Layer 7 of a small transformer language model trained on English Wikipedia (11 layers, counted from 0, width 64).
A neuron's activation on a vector x is GELU(gate . x) times (in . x), where the dot is the dot product.
The model reads these tokens: " Fa" "mi" "lies" "," " and" " the" " Pre" "t" "ender" "s" " to" " the" " Thr" "one" " (" "with" " Charles" " Phil" "lip" "s" ")," " An" "ness" " Publishing" "," " " "2" "0" "0" "6" "." " ISBN"

The vector x that enters this layer's MLP at each token. A number n stands for (n - 500) times 0.0077.
0 " Fa": 544,902,588,570,305,666,506,764,408,445,602,402,583,480,434,616,341,465,526,406,457,423,515,516,599,446,609,534,405,491,447,462,612,550,372,578,499,492,330,690,643,573,364,452,603,378,445,504,423,574,795,605,637,431,450,328,435,420,473,461,399,458,603,543
1 "mi": 557,659,581,555,386,726,567,805,342,579,586,475,481,452,552,487,432,398,395,418,462,408,708,547,612,428,537,460,412,542,369,542,593,516,376,488,446,557,459,609,640,451,440,449,572,329,301,414,492,622,802,738,543,414,407,434,494,530,364,526,363,478,562,542
2 "lies": 589,669,610,517,449,634,576,761,350,577,531,459,541,393,487,455,477,318,458,378,427,406,691,520,616,434,588,377,354,510,457,372,556,554,275,507,481,596,412,759,652,446,460,491,615,330,318,377,436,589,748,706,524,558,426,530,482,458,356,550,321,506,517,483
3 ",": 590,531,497,584,383,686,524,745,366,596,497,428,519,363,589,473,539,393,413,422,441,387,797,469,541,409,574,336,387,490,460,614,608,510,363,435,540,633,608,576,558,506,450,525,528,307,329,500,515,623,779,636,619,266,489,582,438,468,345,567,341,505,560,482
4 " and": 581,548,521,590,405,667,523,784,336,584,504,433,506,380,591,474,545,403,408,433,446,411,792,451,544,399,563,357,400,492,471,603,598,511,355,400,540,638,617,608,547,493,446,522,500,294,322,496,502,629,798,610,585,301,473,560,430,470,340,574,349,499,561,480
5 " the": 555,570,644,537,404,601,520,782,478,547,460,484,417,440,573,414,521,401,506,381,511,585,669,426,588,318,506,389,519,453,470,510,622,513,288,475,575,561,558,655,512,465,485,513,500,247,330,390,652,671,918,543,413,467,440,513,448,532,396,541,476,495,557,563
6 " Pre": 455,855,433,532,386,626,606,540,508,614,344,455,483,621,450,535,415,526,566,418,485,648,461,438,630,513,621,369,495,394,482,524,550,794,381,596,490,453,310,710,519,549,410,558,542,386,564,674,243,510,684,603,394,516,420,350,442,513,477,363,631,509,460,273
7 "t": 550,695,672,267,566,382,634,737,554,467,477,508,551,545,401,492,386,583,411,452,491,574,413,582,430,429,457,410,414,621,480,450,466,609,578,413,445,250,333,692,626,491,223,639,537,324,525,660,413,586,528,538,410,480,470,404,520,524,504,386,343,404,712,600
8 "ender": 515,772,612,532,411,477,518,834,505,553,581,530,383,605,458,422,556,514,555,524,439,422,475,514,481,368,513,435,713,512,355,400,494,367,591,502,559,339,368,975,492,502,471,595,338,471,434,394,365,487,485,593,561,340,453,445,691,357,579,496,369,504,677,604
9 "s": 543,641,866,556,456,399,501,657,508,489,367,447,456,576,426,411,627,535,666,284,484,323,603,511,560,393,531,448,348,302,554,470,454,610,424,569,566,419,390,888,498,465,558,618,450,345,305,345,373,587,496,577,550,610,394,490,562,352,596,472,476,472,536,476
10 " to": 511,489,605,598,403,650,490,618,365,584,532,477,536,621,472,522,486,621,702,269,514,365,490,541,587,345,576,324,396,322,480,567,515,486,348,451,537,424,600,830,522,502,353,521,533,280,328,458,355,743,599,500,336,611,391,451,506,536,493,660,412,503,615,575
11 " the": 568,689,623,495,370,516,506,764,512,519,399,523,354,502,511,437,391,497,561,387,449,679,471,315,601,310,391,404,554,369,485,429,615,510,347,482,517,414,418,601,527,455,369,513,507,280,465,406,576,726,763,466,312,563,568,500,494,455,456,595,453,443,677,730
12 " Thr": 410,826,570,519,505,590,525,403,518,581,519,516,601,625,611,494,473,665,530,380,440,655,461,351,550,360,346,459,571,537,503,518,510,736,377,568,646,509,302,714,586,542,335,475,630,609,395,494,344,488,707,716,408,380,429,440,536,404,407,366,458,603,616,332
13 "one": 623,631,681,414,498,592,631,765,650,484,603,553,649,670,516,489,496,689,560,469,554,496,456,499,470,561,602,457,683,452,535,378,452,566,491,325,594,586,348,907,556,501,604,581,245,556,472,515,491,684,513,698,536,422,383,473,399,509,532,352,469,468,660,412
14 " (": 572,294,779,478,446,747,500,647,588,520,436,445,549,700,626,604,580,554,613,416,531,705,581,495,576,539,522,459,495,234,592,616,538,557,528,656,466,500,322,699,437,575,413,607,542,476,265,426,334,506,595,757,605,439,499,499,489,462,552,599,427,350,576,577
15 "with": 457,529,663,440,535,698,513,712,510,460,450,404,570,606,523,384,442,558,657,467,494,547,483,535,492,263,599,321,611,468,608,473,615,645,291,528,500,589,608,763,551,461,570,477,447,495,512,582,451,563,697,550,314,436,334,668,374,476,331,602,354,618,647,412
16 " Charles": 541,612,606,503,621,554,588,570,416,473,638,458,441,593,366,472,380,473,445,190,523,561,581,322,532,434,411,402,451,415,417,390,628,773,469,547,567,563,444,921,486,572,612,637,358,342,611,465,469,431,714,527,557,621,549,508,516,479,436,638,375,588,498,448
17 " Phil": 594,732,533,508,464,631,428,565,534,565,571,565,414,718,268,481,438,388,421,280,587,616,654,342,624,507,554,440,549,410,582,616,491,739,425,617,524,362,541,783,447,510,387,418,380,491,434,504,514,391,591,489,676,697,332,321,643,650,512,535,501,504,457,303
18 "lip": 590,624,537,363,504,549,431,810,533,599,508,548,556,612,278,420,606,603,387,353,594,511,594,478,559,420,457,457,589,415,513,384,496,448,434,556,410,388,532,790,474,388,456,374,500,544,641,327,592,404,510,530,811,552,369,277,507,524,492,335,297,705,518,313
19 "s": 592,587,775,510,615,443,529,783,532,506,416,469,522,586,328,397,607,497,616,183,531,417,580,494,557,543,489,595,308,369,543,426,381,505,495,634,395,453,459,801,509,453,491,521,535,392,453,350,519,452,477,549,647,760,388,439,358,407,634,486,361,589,428,338
20 "),": 576,481,547,439,381,742,498,729,506,627,561,454,494,585,462,503,566,565,675,398,524,388,565,484,601,436,569,419,371,411,514,551,627,471,323,646,503,543,583,829,469,478,412,600,352,357,215,496,407,557,645,582,695,483,519,482,425,531,461,668,374,450,497,748
21 " An": 430,869,749,544,504,641,491,554,452,518,502,517,452,588,538,375,459,459,585,344,609,758,608,430,556,314,508,356,512,389,616,674,616,632,277,655,420,410,476,570,479,637,462,540,375,383,489,315,587,426,734,450,416,478,469,601,448,547,389,587,465,471,554,419
22 "ness": 368,815,596,439,542,488,554,510,602,507,559,593,457,567,474,252,523,566,395,247,502,580,613,455,580,458,446,470,549,370,392,408,512,767,365,517,717,419,273,774,476,519,449,591,360,362,530,538,315,414,624,522,492,508,347,604,525,464,590,409,331,517,510,505
23 " Publishing": 667,592,693,541,388,455,606,523,571,551,559,476,477,670,465,409,488,429,618,206,549,571,593,428,474,579,451,411,504,230,354,493,508,557,438,573,657,422,295,959,503,481,433,720,332,430,298,422,380,438,576,445,557,506,510,416,584,411,493,535,532,490,534,450
24 ",": 607,373,630,437,506,560,519,574,607,570,490,542,500,690,399,403,580,619,711,395,565,534,646,542,531,450,476,305,445,328,447,586,673,566,331,559,481,399,527,873,525,438,448,693,435,381,234,518,343,566,478,497,722,434,516,425,514,478,532,732,548,454,574,666
25 " ": 545,360,631,487,414,768,457,374,644,524,356,473,568,653,477,388,476,509,465,483,549,667,603,524,609,365,523,350,537,462,618,554,694,537,349,720,454,353,489,751,478,554,395,677,369,370,381,512,406,663,566,387,613,515,415,381,585,464,433,544,476,509,562,263
26 "2": 650,406,589,458,574,572,482,434,734,582,483,463,467,501,456,490,536,705,428,577,556,576,583,508,604,302,609,219,525,381,487,528,781,592,429,525,369,517,364,626,594,402,376,741,342,380,512,448,466,665,515,392,634,481,486,363,432,551,406,547,430,583,606,469
27 "0": 627,494,616,479,613,526,492,445,699,601,540,478,487,372,541,509,561,556,422,617,503,695,510,605,672,210,476,359,443,416,496,482,709,530,550,500,302,486,366,646,571,644,504,746,394,500,436,355,430,624,532,313,637,454,546,468,385,384,428,551,649,494,622,469
28 "0": 538,427,488,491,637,467,473,378,643,587,535,549,444,572,469,525,619,438,505,530,558,669,546,653,622,254,465,456,424,459,530,409,620,726,419,340,331,534,395,645,588,623,567,722,534,424,384,356,366,586,638,405,744,408,471,474,498,348,392,529,690,557,643,366
29 "6": 681,456,547,435,631,429,473,434,626,559,503,510,549,605,389,468,450,453,570,536,591,574,506,618,633,267,439,475,280,473,453,398,557,719,332,400,434,558,377,606,551,462,514,757,413,344,187,409,400,582,538,480,599,474,313,572,546,336,489,544,675,477,566,432
30 ".": 578,402,420,471,520,661,527,410,555,561,578,517,567,453,384,506,538,581,697,370,458,481,591,634,605,274,547,600,412,449,484,536,556,570,328,435,538,509,486,857,456,553,450,614,473,377,267,529,446,652,714,422,726,373,373,618,557,366,457,686,404,363,517,489
31 " ISBN": 527,455,722,510,399,577,434,318,690,627,541,505,448,628,438,508,424,626,526,314,399,719,728,592,560,479,435,401,425,415,452,545,605,543,517,626,623,569,660,746,529,412,502,724,510,405,293,359,545,380,684,415,525,519,554,494,464,374,261,444,477,462,459,416

Each question shows the input weights of one neuron of the MLP. A number n stands for (n - 500) times 0.0012.

n13 gate: 502,344,282,544,277,521,700,451,623,633,606,545,511,413,647,581,425,299,444,486,396,334,527,418,495,317,384,528,353,628,548,578,561,564,443,446,263,473,440,555,714,374,514,387,632,478,490,626,590,353,684,383,362,448,624,539,596,675,535,467,458,479,501,414
n13 in: 518,328,503,527,372,561,507,436,490,505,534,537,583,523,524,538,664,586,277,623,380,462,432,371,450,362,200,735,799,413,613,539,602,622,417,557,312,222,366,526,430,394,617,419,549,604,303,541,415,426,703,362,614,571,443,563,424,605,326,440,449,554,446,544
On which token does it fire most? 30 "."

n52 gate: 553,467,198,368,466,380,377,413,445,447,485,361,530,225,462,495,431,529,402,428,731,542,568,369,672,452,462,586,527,415,492,604,461,539,508,288,477,513,639,516,531,416,440,543,459,532,515,651,616,492,309,629,440,468,466,472,449,515,614,533,403,482,450,463
n52 in: 660,516,645,460,645,463,686,309,420,494,669,628,372,828,523,663,565,342,557,277,366,465,704,634,169,521,277,538,545,368,465,601,493,460,786,572,491,341,371,567,440,531,544,411,538,505,700,461,611,560,548,297,478,480,440,504,541,470,585,508,694,582,544,641
On which token does it fire most, and how strongly? 2 "lies", at about 0.29

n87 gate: 595,511,435,417,388,544,561,547,515,407,400,494,478,549,348,478,465,401,559,636,677,422,418,622,448,563,392,568,537,439,518,418,681,379,692,538,486,567,490,535,417,326,515,554,463,511,510,393,557,589,366,631,500,594,481,409,374,416,632,459,635,522,612,548
n87 in: 587,389,518,385,420,491,556,413,542,423,475,428,431,490,371,483,516,453,403,550,542,556,625,470,623,583,394,574,583,437,498,447,527,622,444,555,579,643,456,677,329,403,477,658,503,433,509,528,424,518,497,495,478,527,521,554,377,333,543,503,539,478,557,656
On which token does it fire most, and how strongly? 13 "one", at about 0.53

n123 gate: 433,463,400,460,522,542,392,441,396,435,562,550,634,375,549,545,530,430,577,482,530,612,380,687,550,451,622,386,466,372,306,466,486,361,517,467,607,492,458,461,497,516,516,513,514,411,246,335,416,465,542,495,578,433,547,669,284,435,395,534,524,491,567,500
n123 in: 395,536,609,451,390,560,632,570,586,491,691,497,719,480,530,483,548,414,454,422,534,707,490,378,348,426,459,565,607,496,525,449,536,409,557,466,539,354,433,582,457,455,593,542,466,591,676,338,402,469,624,393,513,508,383,587,525,510,687,521,483,408,457,374
On which two tokens does it fire most, strongest first? 27 "0", 14 " ("

n81 gate: 459,445,589,487,615,709,522,521,600,423,470,557,492,630,454,476,574,597,574,582,485,451,492,505,361,648,371,433,437,446,447,584,535,447,549,588,578,467,365,394,520,350,435,522,538,801,482,514,463,449,525,429,729,514,421,516,441,487,666,461,497,505,596,624
n81 in: 606,492,460,587,550,327,454,537,444,566,540,482,599,451,464,592,506,435,375,445,619,499,594,434,564,606,464,684,430,397,467,540,467,510,580,624,304,393,475,618,597,612,540,633,470,399,609,566,300,462,281,444,392,348,493,457,518,427,452,601,552,311,493,342
On which token does it fire most? 14 " ("

n136 gate: 511,501,355,567,457,508,812,317,625,593,413,415,326,289,361,482,372,408,574,608,672,560,542,620,400,276,474,644,638,339,590,453,575,411,479,516,540,517,630,326,478,530,394,498,615,756,607,456,375,484,461,396,565,545,313,570,485,618,512,514,326,407,568,482
n136 in: 552,460,425,428,649,490,486,680,528,380,589,480,798,423,726,485,603,593,630,636,764,417,496,431,655,541,539,338,730,590,369,477,586,628,424,298,501,478,540,407,526,673,188,474,560,429,452,451,416,645,405,302,488,602,624,496,543,454,500,345,564,518,448,419
Its three highest activations, in order, are on tokens 31 " ISBN", 27 "0", 17 " Phil"

n8 gate: 504,587,404,436,461,571,620,415,704,341,507,383,415,414,443,497,503,720,296,597,272,334,692,503,368,671,620,665,450,471,507,572,567,560,340,400,454,408,638,470,411,529,735,562,703,601,520,629,444,432,367,419,454,541,534,559,334,565,585,364,495,498,349,473
n8 in: 618,554,593,98,634,298,582,775,612,696,393,828,423,597,422,435,515,691,440,549,718,597,330,550,339,461,334,608,554,686,425,438,419,539,282,515,556,463,604,409,387,351,417,583,294,652,592,749,312,585,714,287,598,729,492,527,463,515,568,716,523,323,428,544
On which token does it fire most, and how strongly? 3 ",", at about 0.34

n60 gate: 372,483,369,475,555,670,495,451,611,428,507,517,486,312,563,492,531,564,448,422,424,497,598,618,430,571,696,512,454,605,479,534,384,452,517,449,391,616,500,490,635,608,619,496,566,488,560,536,732,705,657,527,480,489,364,435,525,542,601,684,346,615,548,613
n60 in: 584,646,547,408,546,520,757,441,348,468,629,627,628,572,739,471,419,572,517,493,609,503,539,533,483,500,428,390,709,315,506,564,687,631,335,343,462,456,570,473,509,384,423,459,458,634,401,353,644,586,573,652,501,617,582,549,551,585,678,262,659,504,458,570
On which token does it fire most? 1 "mi"

n98 gate: 536,387,477,421,599,580,488,561,534,549,434,503,630,609,453,485,665,431,342,587,594,303,493,523,538,424,511,631,384,470,527,563,584,495,506,511,434,386,732,497,606,473,550,638,397,532,441,530,372,451,381,691,566,384,641,498,586,571,439,585,604,505,390,722
n98 in: 575,449,354,464,560,552,315,434,618,603,484,457,493,332,629,555,459,524,648,399,442,589,448,488,548,712,512,472,451,373,488,630,407,519,484,600,378,414,511,485,496,242,497,480,410,527,477,536,472,479,676,474,519,551,567,484,486,491,573,568,396,495,432,665
On which token does it fire most, and how strongly? 20 "),", at about 2.2

n124 gate: 383,409,454,436,451,500,426,582,520,591,460,430,505,509,570,459,551,492,459,460,706,541,568,497,718,565,520,514,450,529,548,463,543,320,638,498,486,731,490,533,394,316,413,662,558,330,528,441,352,411,522,486,549,464,424,444,551,217,644,573,475,515,501,544
n124 in: 500,521,495,399,523,564,292,441,605,548,490,463,618,557,407,630,615,597,535,497,733,646,583,490,476,465,383,510,483,682,677,592,484,296,453,434,551,544,524,470,428,398,579,507,460,420,476,481,571,444,384,372,502,451,678,411,604,479,438,509,478,535,373,454
On which token does it fire most? 31 " ISBN"

n101 gate: 606,298,574,631,617,249,611,420,606,658,424,469,685,414,476,552,547,572,564,443,623,494,528,666,751,395,458,549,487,681,733,467,449,595,558,403,628,502,682,482,411,559,374,415,417,571,309,710,587,591,490,503,316,563,596,479,563,454,511,552,442,550,565,574
n101 in: 420,551,476,560,495,373,564,527,428,536,329,651,492,574,464,498,380,444,631,397,527,551,436,535,344,235,661,343,574,509,699,490,459,630,511,528,426,527,494,522,499,481,401,427,634,560,588,463,568,407,704,576,381,517,352,382,639,641,555,371,527,373,550,601
On which two tokens does it fire most, strongest first? 10 " to", 7 "t"

n72 gate: 357,590,588,450,605,303,500,414,448,418,371,544,556,344,392,465,531,564,457,431,394,321,422,728,397,405,489,569,383,471,594,433,309,416,427,448,560,594,557,475,433,561,489,561,388,502,473,361,457,522,536,561,545,442,360,606,514,544,564,646,354,484,478,568
n72 in: 618,532,303,580,500,361,616,634,638,358,479,566,437,433,623,555,644,639,618,515,567,591,382,298,499,385,515,635,573,466,474,346,502,537,425,551,452,340,396,552,432,457,405,485,390,463,438,407,479,457,559,438,421,389,529,571,434,531,555,569,520,445,518,640
Its three highest activations, in order, are on tokens 30 ".", 22 "ness", 9 "s"

n146 gate: 558,520,479,586,565,630,400,588,498,532,439,394,486,525,538,664,556,611,509,368,495,476,465,357,453,349,529,509,505,418,636,531,637,568,389,484,413,414,569,388,425,430,445,739,594,530,650,398,350,460,473,423,475,415,546,341,671,661,499,535,700,636,365,502
n146 in: 433,624,561,342,600,501,483,526,320,566,568,474,644,593,680,690,465,508,359,441,448,476,549,486,425,497,604,570,472,478,443,503,582,500,396,653,457,522,614,557,435,471,395,493,479,523,490,555,523,527,594,600,574,509,426,472,500,365,472,487,609,577,380,246
On which two tokens does it fire most, strongest first? 6 " Pre", 17 " Phil"

n133 gate: 305,328,505,297,577,578,621,359,446,503,678,472,528,530,716,432,583,580,496,447,405,634,545,395,408,563,610,619,452,680,376,482,751,469,523,555,573,382,588,441,669,486,554,253,514,524,465,584,398,639,608,446,320,634,552,702,567,427,558,403,595,463,551,628
n133 in: 586,263,298,537,776,465,546,628,406,500,474,595,545,589,392,465,697,307,705,308,497,554,533,721,480,542,583,473,411,502,397,636,697,415,526,532,608,512,577,590,415,402,610,557,407,545,410,485,515,712,507,400,377,589,578,650,502,444,495,572,619,528,516,99
On which token does it fire most, and how strongly? 0 " Fa", at about 0.3

n19 gate: 606,598,484,514,414,559,592,698,540,462,356,464,599,325,617,459,443,530,438,610,614,490,339,415,465,291,416,577,546,598,615,527,485,240,515,484,471,389,410,483,560,561,657,703,351,427,733,474,514,363,548,629,474,408,508,626,585,431,556,574,591,561,525,548
n19 in: 463,460,550,570,488,637,620,592,409,400,562,609,358,427,574,550,427,600,457,603,415,383,434,477,573,451,443,675,419,588,551,488,490,442,583,677,297,493,652,336,391,349,475,420,441,612,687,404,439,609,496,557,473,383,267,523,510,435,416,661,547,550,668,366
On which token does it fire most, and how strongly? 23 " Publishing", at about 0.44

n156 gate: 446,262,638,572,465,559,487,373,535,550,496,333,365,377,484,508,702,316,481,798,526,342,398,512,462,463,541,499,495,376,394,506,673,514,429,437,411,576,434,450,614,567,419,440,606,444,665,585,429,648,329,493,439,469,404,628,456,527,278,475,455,582,650,452
n156 in: 478,512,767,346,456,494,522,570,394,542,564,333,488,324,514,704,614,557,477,635,359,459,557,410,453,417,564,470,414,471,428,523,466,426,414,496,590,782,700,350,383,214,393,576,515,575,436,606,655,741,418,443,570,440,409,439,367,437,495,510,417,480,449,527
Its three highest activations, in order, are on tokens 26 "2", 3 ",", 4 " and"

n188 gate: 467,594,575,538,559,572,601,304,496,587,435,571,567,411,408,658,600,533,450,500,434,546,472,553,346,448,579,592,553,369,619,632,475,524,533,547,371,443,606,272,427,648,551,645,578,451,494,470,311,467,595,768,410,321,592,360,524,326,402,450,321,468,526,480
n188 in: 589,609,489,555,554,532,390,283,618,391,324,422,432,483,603,568,428,505,509,343,503,464,425,341,602,506,478,633,385,401,383,461,632,668,563,430,489,421,502,369,335,468,502,526,571,394,539,515,618,434,502,527,589,395,570,369,336,625,512,674,676,614,588,360
On which token does it fire most, and how strongly? 6 " Pre", at about 0.7

n127 gate: 555,409,502,392,444,651,486,475,280,467,435,431,394,497,392,413,481,446,408,458,518,497,630,514,465,427,603,344,447,331,485,610,511,446,459,425,497,332,622,394,619,485,627,441,367,567,452,561,448,583,352,628,449,532,501,589,525,393,375,412,494,463,395,582
n127 in: 624,337,564,599,589,680,478,427,420,564,298,646,524,518,406,446,532,379,323,593,444,394,447,538,548,566,510,509,656,425,562,626,426,547,439,259,612,573,357,456,634,615,541,561,323,390,542,694,511,597,452,592,559,672,678,338,584,607,541,653,612,559,457,444
On which token does it fire most, and how strongly? 25 " ", at about 0.26

n157 gate: 662,563,546,411,530,489,652,325,461,600,280,466,490,438,233,431,485,489,362,323,420,368,586,633,411,606,418,412,382,558,536,482,481,551,429,349,456,542,500,544,517,596,518,573,486,509,559,436,452,441,458,544,571,617,557,560,590,349,623,481,616,680,457,568
n157 in: 403,640,563,377,485,320,447,429,462,554,545,519,397,513,583,530,553,557,564,517,628,585,565,358,572,519,526,346,370,437,378,586,480,356,440,541,466,605,499,665,517,425,510,436,307,391,558,426,544,490,515,483,498,389,476,585,484,451,686,458,398,394,478,378
On which token does it fire most? 9 "s"

n44 gate: 477,577,518,366,448,600,585,530,509,544,434,545,530,576,622,593,587,491,507,461,565,546,515,538,550,590,572,419,295,394,504,522,247,346,697,496,476,346,403,356,567,412,364,455,512,615,485,451,672,732,473,621,359,646,482,554,444,516,529,691,414,471,510,649
n44 in: 405,607,571,350,567,406,665,440,313,491,311,620,625,407,583,598,542,560,455,591,555,320,524,604,554,433,433,414,390,419,746,510,350,430,537,318,494,464,414,487,548,491,533,369,422,530,407,516,409,648,611,364,530,750,576,520,563,615,496,528,510,691,569,467
On which token does it fire most? 10 " to"

n75 gate: 519,449,542,685,516,546,399,500,632,341,625,470,387,558,593,481,590,715,392,478,406,683,550,464,332,558,583,455,491,609,498,306,495,653,624,514,504,512,319,513,470,287,385,465,479,676,443,427,609,451,515,644,555,561,463,415,441,545,635,611,589,396,442,584
n75 in: 284,468,521,606,459,619,516,439,580,623,517,451,637,436,444,468,455,560,413,441,520,503,663,286,378,567,642,366,481,479,662,386,357,571,496,654,518,381,227,500,425,422,561,339,598,442,436,499,590,485,417,544,445,439,438,400,545,583,570,544,537,597,672,505
Its three highest activations, in order, are on tokens 14 " (", 12 " Thr", 17 " Phil"

n80 gate: 378,515,556,516,539,412,583,593,510,632,496,612,400,493,571,350,590,383,621,481,597,785,519,352,543,449,566,489,490,641,561,500,600,467,533,365,581,474,531,544,367,579,597,436,593,430,536,539,580,533,327,558,463,437,491,513,469,478,623,503,493,344,462,560
n80 in: 578,482,317,489,483,468,494,320,582,650,360,469,469,525,674,604,550,514,418,487,574,698,487,494,527,512,436,448,415,532,595,552,480,576,437,454,827,594,531,494,515,510,367,494,625,496,516,359,700,580,480,527,275,398,469,422,368,611,533,544,500,493,578,540
On which two tokens does it fire most, strongest first? 11 " the", 5 " the"

n160 gate: 599,674,562,465,532,557,374,582,526,471,591,584,545,636,429,477,380,531,500,427,463,514,522,573,520,412,520,438,513,459,461,482,407,562,493,506,534,434,667,629,574,497,470,578,453,588,505,523,425,427,446,521,436,505,408,398,520,478,518,397,599,585,512,430
n160 in: 522,477,464,598,519,484,431,531,444,406,356,490,412,442,436,548,523,659,483,473,520,627,486,535,388,624,406,493,614,281,483,443,583,531,482,496,449,460,588,329,380,511,249,488,458,647,685,520,447,363,373,631,479,406,463,482,475,480,465,482,458,510,368,550
On which token does it fire most, and how strongly? 18 "lip", at about 0.81

n69 gate: 509,601,552,413,320,419,468,466,634,330,435,427,708,446,389,343,542,430,338,588,661,532,354,560,541,496,510,635,537,539,465,444,508,525,370,629,593,538,574,493,663,472,336,440,614,607,510,405,439,337,422,585,496,452,551,663,558,542,529,428,517,630,630,565
n69 in: 664,590,611,551,444,375,510,654,314,448,491,566,500,549,602,483,511,513,457,570,418,494,574,451,502,549,339,602,304,549,542,353,477,483,757,545,355,696,408,540,355,602,521,546,397,381,475,367,567,551,451,596,572,375,504,501,463,558,556,606,507,630,500,418
On which two tokens does it fire most, strongest first? 18 "lip", 0 " Fa"

n132 gate: 266,506,324,617,570,497,537,499,548,696,449,533,502,501,558,516,387,467,442,484,508,444,483,558,594,491,598,489,351,528,570,571,689,574,628,392,394,330,460,339,565,276,401,298,552,387,600,440,380,442,495,496,313,584,412,614,565,310,635,556,274,596,573,480
n132 in: 593,703,396,606,360,528,575,521,441,555,626,667,606,592,512,526,563,630,710,526,634,437,468,500,636,492,247,615,605,457,369,534,539,379,722,345,479,475,554,488,591,733,639,395,290,247,442,470,513,509,712,455,523,513,459,631,480,682,222,400,395,505,456,501
On which token does it fire most? 10 " to"

n57 gate: 480,475,429,377,628,464,574,620,517,605,318,407,587,501,514,581,454,440,410,449,410,503,411,615,550,481,371,590,669,534,442,537,398,337,520,434,555,561,606,374,485,362,412,480,611,354,588,489,264,629,386,310,461,625,429,575,490,271,593,721,360,624,546,695
n57 in: 430,581,486,509,470,381,209,657,415,506,585,572,252,515,492,360,636,716,628,527,545,771,470,451,381,841,722,394,461,393,570,482,556,406,459,574,516,643,357,542,517,487,586,427,534,271,638,570,455,412,372,467,515,361,312,464,499,433,591,464,526,493,661,490
On which token does it fire most, and how strongly? 11 " the", at about 0.25

n88 gate: 300,505,463,530,705,330,676,582,622,585,493,584,471,514,505,614,554,550,470,516,351,502,607,643,392,491,639,668,498,750,712,547,473,401,465,565,238,549,596,449,544,597,658,538,532,540,674,728,457,641,454,455,254,461,506,421,620,355,607,513,390,419,664,647
n88 in: 569,418,539,378,387,370,642,683,268,493,413,547,486,420,331,266,519,436,661,718,753,563,547,490,761,430,450,363,575,629,811,321,328,473,617,403,588,413,498,626,590,377,406,683,360,660,448,378,429,481,559,608,442,364,598,524,696,603,656,304,429,503,602,539
On which token does it fire most? 7 "t"

n153 gate: 588,492,453,581,611,621,448,448,607,354,307,512,530,535,641,516,494,529,638,487,509,642,451,582,371,448,349,618,302,422,490,590,585,555,532,629,507,522,387,614,400,394,572,639,487,569,458,630,536,524,558,341,414,426,536,482,496,534,658,563,598,432,573,352
n153 in: 380,465,514,669,518,451,386,299,528,401,509,379,322,530,414,520,425,527,426,379,669,446,494,472,459,558,470,407,440,440,599,452,543,506,409,514,613,719,407,455,425,440,338,665,508,449,546,425,525,366,393,442,506,516,456,566,408,484,626,484,636,392,477,520
On which two tokens does it fire most, strongest first? 29 "6", 23 " Publishing"

n178 gate: 509,526,559,598,541,525,383,529,455,496,585,558,587,569,274,415,599,540,482,522,495,413,413,417,581,540,465,625,460,429,465,437,477,579,489,474,456,428,441,590,465,466,502,509,421,414,508,471,382,390,477,516,644,521,497,458,370,629,415,548,524,591,700,492
n178 in: 441,460,530,520,398,269,536,460,300,447,499,632,417,512,602,299,457,551,467,606,436,453,553,463,636,622,481,493,439,426,333,372,239,543,674,499,487,414,492,525,627,455,470,508,451,528,493,462,485,552,626,675,558,613,598,398,550,514,427,491,517,548,476,466
On which token does it fire most? 19 "s"

n1 gate: 483,586,539,549,557,647,514,585,520,578,493,574,501,280,395,445,446,511,624,360,465,529,292,502,540,522,453,458,501,613,463,432,435,536,473,511,540,434,538,546,420,366,567,707,521,440,560,486,546,502,481,402,567,594,544,444,586,453,599,530,759,564,552,412
n1 in: 478,604,581,560,481,546,471,541,518,619,597,487,512,455,473,614,694,601,532,535,551,695,417,417,456,652,422,504,593,662,384,535,502,475,484,495,644,553,452,557,673,215,626,549,478,545,556,467,643,531,500,397,504,508,608,380,537,379,576,632,583,520,562,451
On which two tokens does it fire most, strongest first? 23 " Publishing", 8 "ender"

n139 gate: 453,437,435,550,499,402,455,496,611,499,528,410,462,599,614,580,447,553,517,445,531,459,557,522,495,686,482,557,294,601,686,483,478,436,648,528,504,571,580,432,343,509,548,498,688,286,601,680,617,490,511,418,343,315,369,587,457,382,465,482,617,322,342,460
n139 in: 436,415,465,445,316,589,550,450,495,444,452,639,638,623,656,541,668,524,470,461,617,593,597,640,386,305,442,531,478,484,685,578,650,318,924,734,164,439,415,644,508,362,548,210,529,492,590,658,310,567,448,446,607,417,490,465,322,439,359,348,373,523,419,437
On which token does it fire most? 29 "6"

n163 gate: 504,399,556,569,422,572,650,448,333,381,485,518,430,365,608,472,391,528,722,491,464,499,611,537,473,466,628,485,454,485,407,498,457,399,396,483,602,531,518,500,366,391,497,440,474,347,480,420,549,454,655,484,353,454,402,562,480,578,565,541,461,557,716,670
n163 in: 435,336,351,484,562,574,461,696,381,537,454,354,384,443,501,530,526,534,462,451,511,462,563,469,563,409,468,440,623,489,490,335,719,543,562,469,429,494,378,595,378,377,549,441,703,645,386,419,582,758,398,514,427,507,402,473,384,501,531,628,580,487,500,619
On which token does it fire most? 5 " the"

n7 gate: 523,329,452,599,600,510,363,261,505,575,435,526,510,446,601,602,503,683,432,475,367,541,393,574,368,553,401,395,384,600,389,591,616,527,606,602,566,362,462,463,428,399,537,345,453,555,388,376,614,734,555,574,370,517,589,589,494,501,358,230,537,445,632,576
n7 in: 526,473,497,567,492,735,592,512,407,328,382,700,605,411,649,378,378,459,549,543,560,594,415,450,436,470,317,566,526,603,268,551,452,193,269,406,452,440,652,775,490,402,455,509,306,491,558,415,440,512,408,449,515,668,521,523,644,576,416,539,335,667,724,550
On which token does it fire most, and how strongly? 6 " Pre", at about 0.19

n131 gate: 603,461,347,520,276,592,519,550,415,692,521,595,661,631,336,498,724,469,519,555,459,341,543,549,497,413,246,467,561,518,457,586,461,397,502,306,414,591,414,347,509,483,582,472,438,562,458,424,635,635,532,594,458,466,442,469,518,569,400,361,649,494,597,293
n131 in: 487,534,516,477,391,680,508,640,658,701,526,526,465,422,673,662,301,430,551,558,598,463,538,354,477,486,575,462,489,499,381,549,631,495,358,357,555,503,482,463,460,563,259,494,633,538,569,646,535,421,508,480,546,447,583,557,560,439,488,474,438,482,336,518
On which token does it fire most? 3 ","

n165 gate: 496,521,377,511,486,660,537,571,413,652,369,631,386,414,619,489,545,512,542,406,536,581,465,579,370,361,355,603,457,595,440,473,497,578,515,475,447,343,385,563,570,538,279,414,541,730,544,612,489,609,475,520,443,669,463,400,352,468,501,698,466,504,391,421
n165 in: 484,533,500,420,548,394,726,350,489,486,424,482,404,518,487,491,420,490,439,508,443,361,476,689,517,515,537,526,505,565,428,479,463,433,450,357,593,452,537,586,641,544,585,473,497,570,553,583,515,575,558,436,419,538,530,777,618,507,560,452,558,578,463,606
On which token does it fire most? 7 "t"